Layer 3 of a small transformer language model trained on English Wikipedia (10 layers, counted from 0, width 128). Numbers have three digits each and are written without spaces.
Take only the direct path to the model's output, skipping the later layers: a vector added to the residual stream pushes a token's score in proportion to its dot product with that token's output vector.

Output vectors of the tokens that the questions are about. A number n stands for (n - 500) times 0.0027.
" island": 618527462459596501549150358417523559410657523374444533371651458470376450518492555447595407406425476439615441503646455565525516442485423343608534656687293484743316426434526603357829662395530336279635345368650583591303740653571297522368532308407578487290429474601518413397319468708510382542649385509622391652439593458526406541212713721368567469775616700453712491499478498558610525453565
" Upload": 570416394568592356409431545563572691589600259326436505495390456633532503559496463452682591309585508435607641487426515507411499478519673375416639254557580539664373406698585514326364560612493241742520534317616730336353718417465571319253533399303447348531539429482485559435396648614592627516628468466424500541475565452422458520600652527807474522697456552510509343572505467462140613707322
" Lan": 412566432540550294637704521611687639405561510531689357513477425435443551373656398492539385670398451451611381502512443474582396461257458437558604609526336339452503640413661570489390579500420493617422418398595632425543632419524594413508475391385437425542497465502533585466531571439415508537479524495559561379390557562591677574529382533548423447402435571510731449489586384607428395551514
" Away": 526462720474525561621283523559187472465417470777203540626861254417249322404360540457685685507491647485370411413755694511479367406299571488545646440440329498527399204421505501459516445417447578516599650556784597518449463242683442586356596450485532398471663201332756690350545242511311719457540459563495705681535366520828611211335637376663549479800555719534385649377640470523288577541383
" household": 581320526488582472503378501684633426873547456482465463443685733506265647514592590512368449365355838467579666532613405453659594366547701438411531382618593481565427366429481580387320379514368570381434508335734442611399445435176419547408556561465560503470359541430418616542454402521410531515675337119779400707440645580461341634244763614545574161704516617371500660501404387469446470592552
" career": 493398496423621461690585437602424662852436387457541330472547511526326323522403298696320511497236596427405731422733383410648516776725534640407449444846586393398541583527434638576338406582493664362382564465637499493487462549176399665477541431491644484576412535617271776627225503505146298778460499425548542477515545310715408325539175194457429326518725722465672712762342517333615543446530
"level": 466476536473484486468494480394569453413432400728514525497665585405469761533678782639419543361622274313275426508318451429466396438373595451385163485650581249570644318839596590410449500592328430423396522623405300472702497556461577659478717707666604386468443339668482525553326842401203534526375459489706335677295308274578231468411697721647418712774825808289584449491458364403444597321692
" these": 539491811290611453608496671555502394525466530632237606780660386384600497464506668354299529516632556520470410499481382648647523578667453461230386487508339410503414539568280403551419243506521498609531590566296383564655439594436518625526516580328491445363362306208876396699273426249525639477704353720663399453483478475382409796510585726623601262459664846611412485380352487552448626488282
"\n   ": 458574435449607475518138746371285226625727487698461710614579393413593706444730429381316771314533293388417297488453553552276532545478442402630384456384401518444503360430617524464580602407297254420494521634832308229599726461543503421516552762494467497468551528376627562639719355459587677584625507531429528601727625354477551508696491443591529376385425586391455345589347490574640676554265
" ISBN": 435583256714614684680381447505450383501681428720488568596611359472477446485412569516884663353539574396401381583425411445122730646412181411288723129503740745552623376616781790479172664460240418446418498595683433720269602458507526265440539661679768504523602559327658666378597688526685743603430370295259703441351605458598355559336459303613159386334316498449521303763490462444408625548271
" comedy": 381508320410579430925633507606471691551640418548402561750510572574259343410393543779625323302481532448263537351581506578389568570407295598359800288564555621502501571321515517504522485440633633413550437309472516641452616448519605498396544690527663510463453582521604788416426522615376464656454406269519502392593442420624576524264613518492494340540450600268284428774448334589459387399510
" |": 332525285435397579411734604581423466484682555478577461484496644421580397439597605413517404613625479599319568493557605405532584520345593541475420548488540395550333397511404757514631373425739628505534530559444419728265201400527473298777403512508417625410489539604437573583559321405551528407788542679476559611718621352415437390563387344641312635441411406410405547359471677445199530637546
"phone": 300503536425508469786478365698516736430616514413190633555868591518236949612213620681482391050370722609574405584506665516373512729415625531539418287445511573263626387767523495459401366313322165363575617585709396464593731541595713368410633526420562517623204589486546374527332605475534381436368455252614242644556538196282605343568340799462669499635405754421327386394967649328512177680629
"ained": 273549590334517458351302441410736441578512434476611484442565745580807636586594693478794454285677486682294252669429446437354485593470608723358546664559596484428403490626425362280227233748622429748457701257523466372443718399566505561487689387467344380789348627481564294199520394775424388579451495609415765408568555596595460389788546286386496443423500446545501446611443508609418458265487
"Note": 417422469398452723430336594462436383522596272666293631499568444609403510387490527568866652153605350497478549727384551451453569388550349649487607415503468525506436715682600621767497476276423532416588442488511442188750520279313478346666627555271696421341551416436405375723479484491320877505528433563441519467639538575603622739666498341321637148390716505356407743473517430479340560732411
"ored": 412510633405505662450587650514532643401388406479602702731742471719481613386748227685734571207694813453517426344502537379450378629471616436292631380482470360382588436860517566197511217506273406645493751151462485354411566307808444536303692521176258529477314417373519253470395170722382479442408498601385738506674542510523528450532622497439517696528543570353420303768649616751437684492400
" every": 411497610535643462541489530588384418411595522605488550602471619413502460377523581505351646479574459566445374343444464710617649212360551459357534447525488701547587316494281372412519547522472646464676603584371591525433464545544532708394499661440387493471423508487524491650662446462452498503634364618625511459409717676467243505449463563489539305459503671549400475414338317510483582375595
" became": 454488735583516419396262439447563334516492526303614451686784613586635498469553466609650553558441510568260485479505422566434532682572411602389438499767558244548435437426529417485426506618620596491585558535338434403375521350376607319669500632462611545671702533388846527378395430523407512390396381417332580544386495561594522453638375480385506323451387467525629451656467577628487404511374
" were": 573436567525511371433170497354478580392564507413453434568707751436738593746660549623518602558559628663386596473678456443387575652313484735408466441524649217397378543674307490490537403596666649400434547570245493316335522416447573538692458666506524600452592349302848450464244135507550564444562329608445568466501480653476451464493484480480648306279405633599450380693361570581563396476368
" attention": 448519593444560349560294520697343517489345366621294400753498438590383409567244470668636695263551460481383491575500738506464445585535677640401685464628350690376507687242699591542327283583723329393624527439652607537371325642453544652288509517627718332550167684419484523808268554500273667660383257363466658671328456450755455522329616418443293382606778773288492355404593534331462618648448
"ny": 454540605288480419414122722580591514380446532346473433593346404318277468537521464548343369387374548635623474572189810462488629467287441645428541485559497687230525466510147385600508544652814555506639259501673486549513778530371620632579614412531599624598605693603525619274600503431539440661479574482339662716498540480342586412411449829653457546456641569487432377611305381274484270401672
"chen": 458370544513488463569173457538500752424507544634606596654641283423667511559568556521639211617336553362794528564387555617523173314412640306609380406513615503582388512444709501532528663583479732355394420338376434538431639582154477655637653593494532555546525507620395741387604472500509726618379531617330319532485049458569255180623583603491405428551485663412429253501764467568468444712305
" owned": 493655559516588566361397413603586361671560321406612627615702574716536607553652467523617427478595692416445394458448621462348642445470528427323544481670744416486594443525572453359500648356475463652419555304519590462186776282443532427237533627420390596516474429365461470578457569561410628312482378475100498595364568635517529574308517482497644283712407583393479344597620547849410234587411
"hing": 512613581448521541395587563600746496376774532396311427866618462631498395352650598445575443320376448468547272774178763628402143282564434165385547350473557838754435570403268364334323705342505589329473616324499338651356655635562578738516653704471605483485420481525431768410312334510498618426604492434583454382614418469478392459563376400549736447652659596451482280615610514276517598435601
")": 551607522276444609551452570557412239356699560486571490456435765652479461475748325432200667389471507610448420557627493431472658640696553429186585607474557731491646413716411647407751345514091631448446435766461366744387620720711693499444458587462345611448694625609312554383458262467668390312656474449235374497584326342632474446749375423400140461513378356650661399268344647532685419494581
"idae": 655290335625520434578144552312513196606799573612720303782798532716340505352587712434408506080477597616546622779463657635689485610813267360666404528210328485664713630546508541399758295377438522409683104245625721501446763290305487247431674388311432590407361501401550686478520394569410505745460470376588321383493472505551481740190529729655227586466344678427708612323604394625408600351377

Output weights of attention head 0. The head adds the sum of these rows, row i times number i of z. A number n stands for (n - 500) times 0.0011.
o0: 461505335412462503491524287545763488429553667493430565531457417260433448859403589527393594404625393454439560418409509505368483431549323533370406547374522359497490536613460578350619284405826431596581368461495702440352459478472561457651515416681390443556375564594413486456422362445752526525508657458381511550709249579574315553588539557571498776363447289657537633434478708615474402465575
o1: 543669472502461587526386485518370376434495524475721600614489621551478541568725465444483426576539467681534465459499519564270347476406394695381615546426500368487468574344650376577476485465424585335492567449435539211374575536524576556603684646516512512545390615541428411375490474566505473441545528534351772574617469433542437500364496504373499454473364465543462397541566577407665379491431
o2: 500557507482366240598457521537538601507598495549480538463564567549438340357399528474363477455444566543538438454512561257615394536444659400622560569445472537515388385563436456371679609513511544341433456469498605586536608600506470486453500374464536501541402547483432554419674464448709220418548686488494529555574341491570618501343554558541457635617510481447371499427562546583506489505692
o3: 432364678554671487405555700445421433298351494515227567306415364331705564429304477428446486464465511544455465516616592635561426572508670467600496448583398452419508499665418522401476341506380551630589481507516580578517532560569371665393574529538390327477577402421555524667467243506541412683325508562593306509348493580491564496804570459396495505537452441562608540380495614506489504506758
o4: 508618498469474418498373627346440366526518577502521474570464605559488563384496568262494547418415636476476600505604398629441586591545558515541459419487568606420500605628546421568602461477317460408443577614608365389437451477663373453701525534364518595306533429605422707521326565428469459452437577411472450640642606369486648413642370434603459447546465524408580359495646587495410635495549
o5: 553456375531412514597487393596513523631557410419473549499506674401396441482664455577406492543515454508456512432466472474460461518320411531628571582364592422679518526465617531499612652480554595401374443460499513539515536558423642501415640502583494383477496628486525552556562443588620476524579556512327507488437381407623408461228418634493493443457492527488436579325573490408674466598501
o6: 492670497436378527538554433374512516495306554582355447481520484444474475490385566505404565469524500377437381456540529547446560630646480554733439643453465653582505456500607675495500380611618360547503548463469557299509352446490557447637405596550570377515395524492438501522407454311483633586517447593453451619575324407448591627505426534523459339495734387522437480491631615540421351462551
o7: 512646429567385630445651320509621681549284485491560537527387517595491575525499403626402354442631468373569461472504654563452340360632336649531562473519536600544389637331558614644390474585556515527460445442527636350522431483488545612348411574530539437592396487387439432488390563541548541476554382549438602461460460509380353513415496560502491481418532451630599483585454459550433514532307
o8: 507541530359456355572355653401290364465619456512546584617497572569458437428547452602298577460483462644494542515538539447477491544642467445452432392564596438449643535467600414591578521485347513400527588616541422413519622532518575400553532639670554556487490514587519405504565410457497487505538380466511572366646431498387538434467395540457461321413416571501538481560515687505632510495469
o9: 448595393499556697470662366613740540522388501625427465484490433573491551505349509354593397477583504338433547422409640463417574390614513469441484553503482689484404487556535683423478356426603390526517428508552666465411367466591463514471477390387443546496523510451329532451387565455441565448504517532488567576586484592534473640545530407539433643384599357543480433490467359668493578485512
o10: 514428529625666585426537459512538540501351435551481523350474336487494530577316541333756478547546472451502531406425298673541530509424465484441391567431432413578446415637570428456451414500693535506585535446490553601415516389541364700194443415286359488456453520434512518566475518651563629589529594505510427529328485553493485663560586424513482659770695460435423519466528485491464454538623
o11: 424584540533462281560214570428330403385612589450726644630581475594467415552652488516600411564496566737560552412490430492490513484379510604431511432361409224488522594386468260541468628515595650246605645530562359396399605467487469544574547627380489562367324514558504606519537571699439464480537621456463556605486659328558482458365546441549460497676520532448481461648499582310500513522427
o12: 447592537540532462487540580675374446490530300563628597473456548536625467531559504418514346505487405557558476500508531457475487540383494409392490484506491329520442477526532393476591529394488586288607568549470489576363484596521473584322738427461493534456407603587325509436595409615634360412601589446449612568540495456513498554500577433518358659641453475480349503441510571369563486515649
o13: 509603660550646600484331564610454372400430459586338516499442344549491439465443435450428510532673381700473303555354685430348509425389526379473543691411543540464608532425486513486329496241509367390670427542486571424438501547557587636530555581627417581667453599355527238685582569518285589440663527554424582383598504547546495618378551538443485392341511525590415379488448418393696643572604
o14: 438531576377337406585472525601296513587510432617546527592522557703541497434555465564542709580511420510526449604550611575476528501515500419460551523606545555437514513249692418685430481598525596279538554593467138463488472576467520491330544697416481521358553343620532520551676444520289594377596442589528572517553643322407500583323470460575413373575640625443336495578446444286463622486304
o15: 477499496441494483554421599370373507465537361493595588560539531452561530427581461616430390511479561573415450461579533492554400620471553498613571400415479405569439514335581455534569625585341552370439534486570496387547623561525596402431581578601574421558563580485571496511576434422669486652475458441450570499513392521443497337430340593407508414522317554515488581484508652432649390515465
o16: 598591562622392465514449353580598524423460705424604321561522620635537526467540461435582553609631561472477515500460333675353542525594308589310621576467511554527560618388493506509407440521586505707474502486465518383405265397474530537788466611416474530458402515472487504477228540525389642365705459503423402395602499533603405509468439522454489474452627444542523290521588412536400453464449
o17: 617461520514339205580352447446435435489682552457378550577663605525474369414430448592383501420473578543458557479427490436615670522678502451346319423540784431589686606574517444458566621423540653488434444615625401591592497479575478433548572468667454612306463565483470679578374401528443544513579455442369408441519427399523526467520398557554357424325580503467583496459459399591561585604441
o18: 340606558420515396543591480628499455505653479520441502498453460468696282517537525781462391497512539513548424638570686345491558445457528211512483539402427377523468493420312592440582510389404505289593334570527400664489461760467416497569628407577500465569630412509431524639539562437560427516596439466512467398499576478513392443511501572669454652453558380585569600447341515424370592442491
o19: 547435597422515623365413518321382308446399600493466411583534468423632549478489548525559630613513506555456340612591420725408517653504558586388482602439494538424468566364569613573354367590412471525417397516462407350475501534514483445631537702440522456457673464428662450621383378360440760697346349624432450535514546507477562450673394499506503377417519367569589493509552561525618426511385
o20: 534489603641673629492432539470700585366398521418467395458570489377591514436510508548563509484439615481481437492568469485514421412514524480578663568479347653489437395387382535414305591531249493737457364477520672507612625531487522470515486491529518388688613475360805398457519558381491444558315349546461487338317545674560504452590496648309576403403360585564528466425443367660590486412456
o21: 437366414407547354539449561492324498535644541563378648425565453548521384407400547612440369376385555611625463544487592272729500460333757419684405410460508420537516417545416407414726623457444574252562497493613472650578673666485374613308543352558456431448489470486447612556646494527614371617400530391575486508348487495428573524390485574613500585592492570386476690356430533495499654583662
o22: 491540387525388318557395424582514599567663577490621523583538566517436367554693498573390408408496519543578427489433489401547535560314494464697541468275545379643506572359447359491680743407591467274488477461525404504423454598465574467547500438586563501484358615570399662479563507506662334441695665389408427531551429359627448487287459624592457545503546622451370609407490515402535555549580
o23: 576573507426274446492452498292319337497732567435641481421514591475523620593495555501701650622432452459490546479490312639525595548412485737371497591543627379598577523582471453352502330588682388613488531586405375543484303386518551490510411452464592653342516550627361597495453569626509591558493642381519403547503497364425544532650595483449435489486543415442525247497625618473277476467566
o24: 665492656266398659603440563650500473649582423455457512495488616575449495478525435515421963464477395453497447669578446586482553434548318442535491670593544710532625318600624504521499536562426387554395504555375313431542516475580633327429477459523608587427667393427654304334520402375309514385687457482571460457554343507517437509397527612450557343470462769494421361513489460551729529486354
o25: 499539624780528598421324598318556572384102473545572444513610465458482616463455510126563423495557611498359368320457254626423444800410637608593618533377458591428366587469635315521387539542537394487429639478605568313469532343482546586504485702286400506539401678420482552582550597480545491556368691647350506706523451510577692569504473415333406306647478518445362341487751614386656396560547
o26: 481612507589617604482626497496449458542455276612586580357418443532512504532302562409734594668547322481468495374458506501413435400447513465405524618498390578593388270524549542436337426499553557535545561510431585583466550412544547514149470485339521524580536607372555245401657612587516614478560600447469683580478400548424584518462610441452480627746584467514295361577609455542450417501570
o27: 444497557427476514489494424773563588519532467609445532540480389661395479594549436627401533456677355489539412583333655479610526446510323323461512607379565475535572576386459483534500576398657463377664404551437381462416396587447602502412475388636573602536310453512446376481504468416433583431818493486647468493571365532446335570292517536563502692379546574538368685514321410380545571591454
o28: 611467625494579320535494449556520580405654478463413603513482458478571451442391431486589398456416577555540491463452483398551434543468629505347476441566480471515582432574301394392667514506538645503621445363473476647446566483648328660412598368593500442344506490515387564452398353532454354498510594433552519617385487503687515458556573483494475793583569574450468584444469454642378522497583
o29: 553488544418398471498540502477619524586368572549289395504515487517411490423376558413431595388456564338474580536537427557578603586692481449455358431627560716369553573697474571493501356532581465618421488568549460510587431431507393450611407451426487569425515399548481624510382477407439539501385483528634331541554472469438639535602474407576502493493631405489604484570561508588401506466518
o30: 469558449409530398529462506469545406460523543466457561569608548490498477634598524426478267416494531499527569467500549544498540524504516604436386383508524316490482666640507376492676466470551533303575522506539428466432507428578467546539603448509571455249376478622303706489378532602380398551474521551448593763438628280594484526554536441601419577537454499445567569471463615337465555517498
o31: 449488323666591544496651362601600616506610380483570484375519496508509543538492475589673256602561476429516614414344561286631457347357497421516595492435519387733480435455481507436482691440510534576547475496560629691526491534459591533209469270554534515654531592477486488414627674585627504500594526361493558396329438565496385544375540600468518664475484541441388584407435232470384527540519
o32: 531533596330477556487331649319356363466464505524466576613496544463493603465571474507344645453432512564451453544623515642432490609624476548546468483469579582438538554429608511609519494581312457451485514544507385266488540476592542374666568697625609507426555481489563412531396406337459565570344428524447542569627488461386555399610351539445518243385309530537595472503542657523684483504406
o33: 603632620483490640453575434565766553560354414481523380523494615533486599526498522373516544373439540241456641467604391567496488552730295476316422442685530730415484472679567547543448410586379468646429480551512574403495467410589436454524494385431638580430593475540490486268314502390524453458390446497505500638522442496427510488657516492455496554484514452506600406522605417717528419450333
o34: 412607468443557563396535338512495527507635525475809459622484320449545563636553447518671529553637452512434439506443634547432576456446460517475522476399440476482341517220435583550382476434552371487483400389455454383484428567503503354600421476439479585561694497545647474528512520472526618496673505500525484607702610594555260329547494490558586674381402529566469520648306471479433524494286
o35: 491602525459405381569488559264460508436419643566438567462572554502500507403320605358545527503361654488474457389540592485496441496591710654575556459618469701410412453523475512362504300623514508484468574444535542404618543458554387613530388583395448440445481463461428678498534585512383411522261625540480605641496507435505711598509548466426478412593518479454557317498599526611308554457524
o36: 480528567393442416620332667574312432471669501468467631557457591443539407438685414555220419374383518668552500561570561330483534516391556441684458373503538321521610507474410392478693664402441478361564543485575490472516601648514541475549670497740473469514483588585463560617624349480626324526495483405477454383552468449485503451418453598455464319444360580494513510408496719388688525443637
o37: 500416305360471310413555394472357453588760521566515504557571403518518485505422562615645496522529485574505381715364561494589573563377682449445415586336666399546504513445550533561722471438589513233493341505442243743400374598553343489520528449469437554334593411577346634622510450489513582462560568501463529573584636435529438494548396473821448719418564446440470707402348458487365650605523
o38: 498420453426621669476555465528389336627478452630409593474422415547294543552319490348696593574564349606416707451276518466380520368575516500325373549624575533479565451601746459562416177423628423461596634469480514481457648412578456548269442519411339602516515490546391358532635580603295775558441506566593651471529543508383538754399563371445596520493684468421458447583515405536534594551460
o39: 652556478614720673446487433463549512598441345487671488535398418396506580707562403343688603440515270467441563533502379834250567359477234605435469679567394431545418329446650450677356354422417461535510546483361507465327614317694496465349488524484488473493608542516561288457417588688385528454555487476377671538420732433555385503665608465514510633584361689568516390581304583480618475522440
o40: 493420602379542582511459584655485581530499342541571533639505488746502619536443469363533703432535375472517608530484472640524603462632290379223379304674541557329616482525600345577500401545574535581589557544534414382454514422531574465229388503469498624342538408599550444367556388470447623491642367407601552495681504601356445501446414481432525584602508675461406514567447518470541618472405
o41: 561534549511513542582349555435485540452357474546453637526574586555495531471392577349582274377457631567514522339483325462603463572497523530407427506450522494495490496636591232420619452587613579374605577467671507413453647470595391730221487464428438517408373564461355625486462540502582494560377566451448561618438384518437596657419448560445382541664563531387512483420660617490492524569515
o42: 494512587518496567381492654539404386468507416508480529461368466488600583443474406513234635444562402580501427683595604565495399504595482402518476486505611505536568515476591552583519576434302487550405432597470531491487460622619431463459539537615476527485589475368517386618538285459684444471562448481432427328544448608390394425670432586510492335293354488610625474405502553575730555547503
o43: 404508547621781746444611599496601545525305284504522581434412340624496667487373444336786346544518498480429692432456624443515455368495590429417477315703391557387518458584544368508374388496452473538600682467571626545549554378552403696175386443319445574551616477491478401524612669648344568577384451502611583430344680619458526562505591398288622501621524608425547366589461343462470606453470
o44: 413630487603513487585594619643568546443529308490537552405443596486549418434485544458446307519457555533483629481551625224484415353526539376518635520582410464461473376616424561371524554417349516531530533527549749618554594614501456509485656361493433519676509540526428470444694556522661244340430578464476634342532454608524541518457596511395434578520317413517484372410489463511489477378620
o45: 417400468524494517350624506550452469465401478536553592466239327552398435667412503543386477471592336498580502425589533605506562541582357455456280348427480449498507648619394574531445598425701493528592555473482589483415403512451481503511446507539549582473226575481489404441403310518672599500741591401563355580607293526369485460599557305609514601673721427543508677735539586478430397516648
o46: 326326355588560542455650583556474548572475509580382563338506455555545612477476620455530455499474523444557611576562571567517484368324599478719619437416446446459362565607563587468628465474484624432514547504505531612505443573400373731375531452359364397495500405444406643592537575597603361505377573441542563466324576532456512453486464521596533459686423388447521578317487454358502565463719
o47: 477537425509614710480569472340502438658521370547644422447636557559597543445548579476831320593375596469494471550564410467581512489290633442566498591411451556598316329449574488494563563508266496337383497554524454627471549559564364530364542357280553561526739544490513509416582718484574486566257479472408672510294682513429655542534482538584483533651493509353391462358477399507477524541506
o48: 470491374550452607328671428329523514500517488499708292500603490676561674466473601604683381576491488379545453620561509582655576571548540553421572459491462590485384495383412680495441490593362441653379482530453566505547270486412480371612355465401721589565540513481474479374338617412634576582400354410552454490486554600330553429680461509530536583468513355522541383549464392607321441449519
o49: 472546326531473438507615419718427513641713367517644560536452578562473471561630449584531428529546391533522559538387547453484461508369433407494550488391598326681602520458612430501658582367559566313505524518422453597336367614486539483388636379562505538511384591650290564408578373611664417389786591390442546473562377383591361515305439534553479650508550521450318597410463401417548473552612
o50: 571404607408638657406383455468496361485407676507341432586552317498490550570485447559582579478583483551502410604437394692438597505537419543327348522454588513436619623430514502601348350454574412515608417552515338405397460439521481567587473628540452554458551423464591402636322487467238825618443320613552433458477677560433427599612451469552533392326620490535602579560406498508548582542355
o51: 496590540573378304496291468399462515452366684593460519498484490471403504593405630323413658370539472399535524325479277721493625549558343596611411571316521516592385625558606402619394523539652510440577592527576336373503439351536514511513419606380461477357267465470548633624427597551533547481560703490464311713512488282462523597566559454717338371660613473490486522580605643382371569605454
o52: 377479570536307324557498516698632469412560762530361386504615441507500346495579479480447484535509621543458414610433484479453581621461604381555561515374500428454503621530326421260676427427810426408461477508495477591418248589370387513867557475396433580493360513566277762550530367515589389418650731547594267481601441473673511655458586380512462545521740352473420414412533513460424438356763
o53: 523439349779513277387475500266466530507426502493569638375427356339371556591391501400561416438565473504484562325448426646627435519462548664535433417347594374616390679602560422571405608384610620483479508482553483708479536386617366657284392541434333503372326553423542677681482528781608424479424761478341426599366616349509530478666585442651400498548467473487551599564523491460416603727571
o54: 341437572599526310382431552486388413418668554573376410462417417514577656480496585565549579567527419411472517586407551604674639577400570409627547459316639431609588704399469551611482705472466507487651468643464187677463166498495502407577561511604626522376425399570528624639441469448547527598589544292614178594427585289397510353660412487655448458441543514486395709419449410271310674584613
o55: 461486517371354430668335510535439566584494688573352569605609565583382512477625448568357708412471500500442539548428562565513557483564430471684542519407559540551541564347652353586544469597545515393488582552542283303553530534447624421536453598628539494495410438536538624517596501394425560562518439481568450478540477343378500571277380646491513303516503625437388556473393537360494523519402
o56: 543283550360589603391520418352531430584411655449411423496475280456467535633484482591584743520527469471522434611522414699496612499557463569440343538545444561385545563502427605602341344580552422610514439464438359482557491389437489483637325575436510494426643339397650383581315535477235739622441358663635366504431684547489461460647542423613626458438658505537697584637396500538409510546302
o57: 509589453719556544459528412616616625454494300493648388449408532638419596537477591437621485599644406418559597393386398456560492423489267408378580592356528492628516440543557529574340690462502570665590531548478624538468413423469638442376421395508619561630337547477626298308507631480560575338729523378496517482499328557461418482377489533470548623612533530490293566590587318466444423503488
o58: 604412478322457393457580540324272363619583495504438584462460468392543512499404478546456656447368435488525383578576502605492507640469703602536370443681597559468570480581478549493635361547471438434425498468407310568523494476592433521455514553530528467299675483536391565607455361516423455594419583502487461644519551378527651432677552441623451482482551547463591440487558643558446567560531
o59: 464452607543518316452484530348395432503361555618527435487551518374678406515289675310544601478467579574436437443528351605384506734532597427437466543521412501331324448460580501475481233531454490423456466496548460519498628569516323587510473677240239433438664438469518651713592502490625499581333593610351465530582574533564637577644438497593357576636577311533552483437635654560499497528469
o60: 482638510593510403589433592438427495382613330513583556379486607362573497411428548405464583583444451568451565458518574429482385398463489470564698717521418437577354234508545561389452528531298542577465468532431674578577658545582543395410582409533503457628573548417573448468747556503648297432486627465448601432492423568549489431516551571385439602507203525587485347416442525529577451456582
o61: 551611482511435585435529428538526392615584310554569423511509620508437553573583566541509556566642325370417544518392439571560569558572253458423501657361671468727554532471748640639476604485431423466479455635403411500444354453539633302493611431605680606458483543502468410442407502355588626534661447420389548529555294350388444477492366597549426421359442412548389584424529386442684437625382
o62: 489471484429522535455485586521431456461484344546545516427528424472453469525540549539411679511511353595448468543580551567520482531529449479606528513458391477493489389471643588522505516510351500460461540523432620374528616556480562373573537516596571438573503543450608352414572376353592471586458519513487590556549335465406557460500498511469588469525433533549405559554439566463703391546576
o63: 566407503395383300603382495522453571615464732557363580550576488482362400456465484442381658329415551475493423444458433537541571607502622556640431473517555602436551542516483316495621438535677469351479538480523242507532561443528518537514440581475424467310388443554415690565515466474347469508485659541561385670557523355568610549386503461594445487553613686397468566516516593500439632581502

Each question shows a token from some text and the vector z that the head gathered there. A number n stands for (n - 500) times 0.0046.

"erc": 463450529515480531486503476541523443565551492489494551575467530529499518591469506514519496513550475527432444564487455519498548551486600418500572469502478453510430447465398488493469560556465459
Which two tokens does it push up most, strongest first? ")", " island"

" |": 496512410463498502488481508500501511517571535474537503537511437421471531542431536559438466496524489436563390478556532554509414555476478526516492505555557523510490585497578565484429507587507432
Which of these tokens does it push down most? "phone"

" with": 518460438530438566495512462487427388452554418525458466529477583508486448453533452476430476485632447430475416564456443371398442509510619488570457485467483421461519546452467571449416494528466414
Which of these tokens does it push down most? "\n   "

".": 485517350397563487496485551513480522447557563482566585451590404363477508546498450567473556524399583528564397472553556540609466517488316557439429487504699554478512570541678518528437336605476561
Which two tokens does it push up most, strongest first? "Note", " these"

" record": 394489490421454534464424553409440580581513646498460482579417450524534507582398490523496469511498480435457430632489513536506439436501565425479493405549465481495392520558496478517451534491507561
Which of these tokens does it push down most? "ained"

" lyrics": 458569422478518508438543500523448553485656542529490543467457524542510384458597487559505428599547514416565518530473534480579546461650476489538471390459604496435554497561489508420375401423441589
Pushed up most: " attention"

"=": 503489409419512520532524446550485466441484582441543478498510443439494519537445469532510507526499498504534510409578561518515460443513412469482495476524569526492444549524644484543457415542469587
Which three tokens does it push up most, strongest first? "Note", " these", " attention"

"e": 389585483441507567492522485445419537484493579540605510499588605392541439558549481459514442476468554542472466496424373524464421489414485443495527521516480474511416521536462533451453500569516449
Which of these tokens does it push down most? " Upload"

" yards": 428550422454500556470515511496369464455479458555498510528536633415437433547433442422445420509570557547516412535435424517412397563500606424500589534467478340400420475452491533431354565605526308
Which of these tokens does it push down most? " attention"

"es": 375493485489492545413485496478473541556556519506502538595460521598574407494417429540511428496561457432532375607546437466479444564511550488536555473582501411528470563455482489471415485503472467
Pushed up most: "hing"

",": 494508423419511587477514491540378426417438446528495552565489575476450465539290422426519482543605517565526449540506481514410409506491590386501575497514472319393399441473516495493345538587499357
Which of these tokens does it push down most? " attention"

" was": 650615510610396530518541524462507555533578459485538543439463493416433544411552549435547441521470462429431583559374544505441509501472591526462289386479470501576600345472410470494527578373511478
Pushed up most: "ained"

" in": 521434491395508569452474503557396420454437471493436608582393481631531439544174391508583522563623457510543460580650535508462426471466565388499543441612464323416427460520502446556345516541494510
Which of these tokens does it push down most? "ained"

" independent": 424422504500496526459542511519451461511432580505445545609402471673538392426284401518491533482609428471500468594583499359522472500547592486619540509597465400492490545539439455470455422449477494
Pushed up most: " household"

"%": 507534438448432542456530430491582536554495513479527435504470464481511521461500570533477439520613395450544421414543524567488490458559490494553544518583501508479530506463540586463474488519484443
Pushed up most: " Upload"

" play": 425545549509564481493367562471510535589531525492476464398399448519466565516612638365481470426517478453411566606410614489546497463605646480533509446539359514503461511483318564509540596448534505
Which of these tokens does it push down most? " these"

"t": 422543579480524547559500520476495562559590523553480531486439461570620419510632457552500485520476538431441499634507453430428575497454531508465506420538476556581523490564376471477419485500530591
Pushed up most: "phone"

" Lind": 505545514531405511502526491445447538552588476550462467565493571513541431469526479565518401537512513398480448577473428541448492477465549459477463469480506460481471547523482504446410560530525483
Pushed up most: "ny"

" year": 374542469430574466446484545469437667584428535547509576547434425568615516393464373477584505601503499509532493646501452412526521417579487519411502516588481435576448575486432419533401382437445555
Pushed up most: " career"

" average": 463502384483535453486478522485470518471499510488511535506511442445448539515423439521513543526474526516555442535530532536508468499528459512457460485501593470480484537495612485541406439539488503
Which two tokens does it push up most, strongest first? "Note", " these"

"Me": 506447443553503485545477496483473484355483500495504510535627568474396524558461474450478512471405567470502550428530505493416449500425419455501512491323599549477485548530722400544559509513519543
Pushed up most: " these"

"s": 501514517512457562399436475456511521551497408527463503516439577585581434499482439531509397489603447427512393577520445480466505522496582490552538462588469407506529520463442537419397544523518463
Pushed up most: " island"

" Geo": 464561438423529573538507511459401480420411474555572538487587617366486520539520469390479482501527580624445479490367412475420463488432509446453560557469471454449402505509480558459429498645521372
Pushed up most: " became"

"ti": 568508488443543581477452477508507527524573482474526542539436514563622509469551419515469488543558469422420456593549493509459587443453546392584551439545528584537547555577397515429497502532462560
Pushed up most: "idae"

" 52": 484507413465477523487520462502554499522515540466542469512495439434454530520447576538465473499568435463536413408540541564504442500542474526536520514566529507475510537473583591493444480558491438
Pushed up most: " ISBN"

" war": 384566559450535584480483535416471598519492504607475541471521519593653455486600443443529408515534534425511451622544398458467541522461452457456575460574476455463521529516392481512425481488487535
Pushed up most: "chen"

" it": 433542373430543518555525516494362437336458482523584491505636696315365476560468445342435518473458625637455522464347433531427411494486513391480588595326559413397332444506590511445435502569516324
Pushed up most: " became"

" three": 432430478549468514453527517478504479497515486532479601586446480616498518504316470586512503501582462428481432556558494431488485554487515539520487525553514461501532572516534493510383514541505471
Which of these tokens does it push down most? "ained"

"udi": 415608492521538505472522500485424594591569508544539494519476512516564444422607413476490402572507517423449464597504416509401511502501560469546550516525505474573513546502393469433408502470505468
Which of these tokens does it push down most? " these"

" Mount": 387433517592466467562539445435574573500599489463419505535372455644558615588427610658569492555609460454380511528477500437436575463608464584465510469515543588536574701581550576525209465537489583
Pushed up most: "level"

" from": 504467470531451520417518490501464452521544429515464539600459527558521463486338445596485451514607449451551352551557474494466427581477554533514495523567513404495523569457537525465366534571522413
Which of these tokens does it push down most? "ored"

"7": 512512390441503493495487508511501505497570546450550516514524405399470527547443491590444516517484494477564392459559557537531422537486424533500455494556609534536475567506633544502439431586496476
Pushed up most: "Note"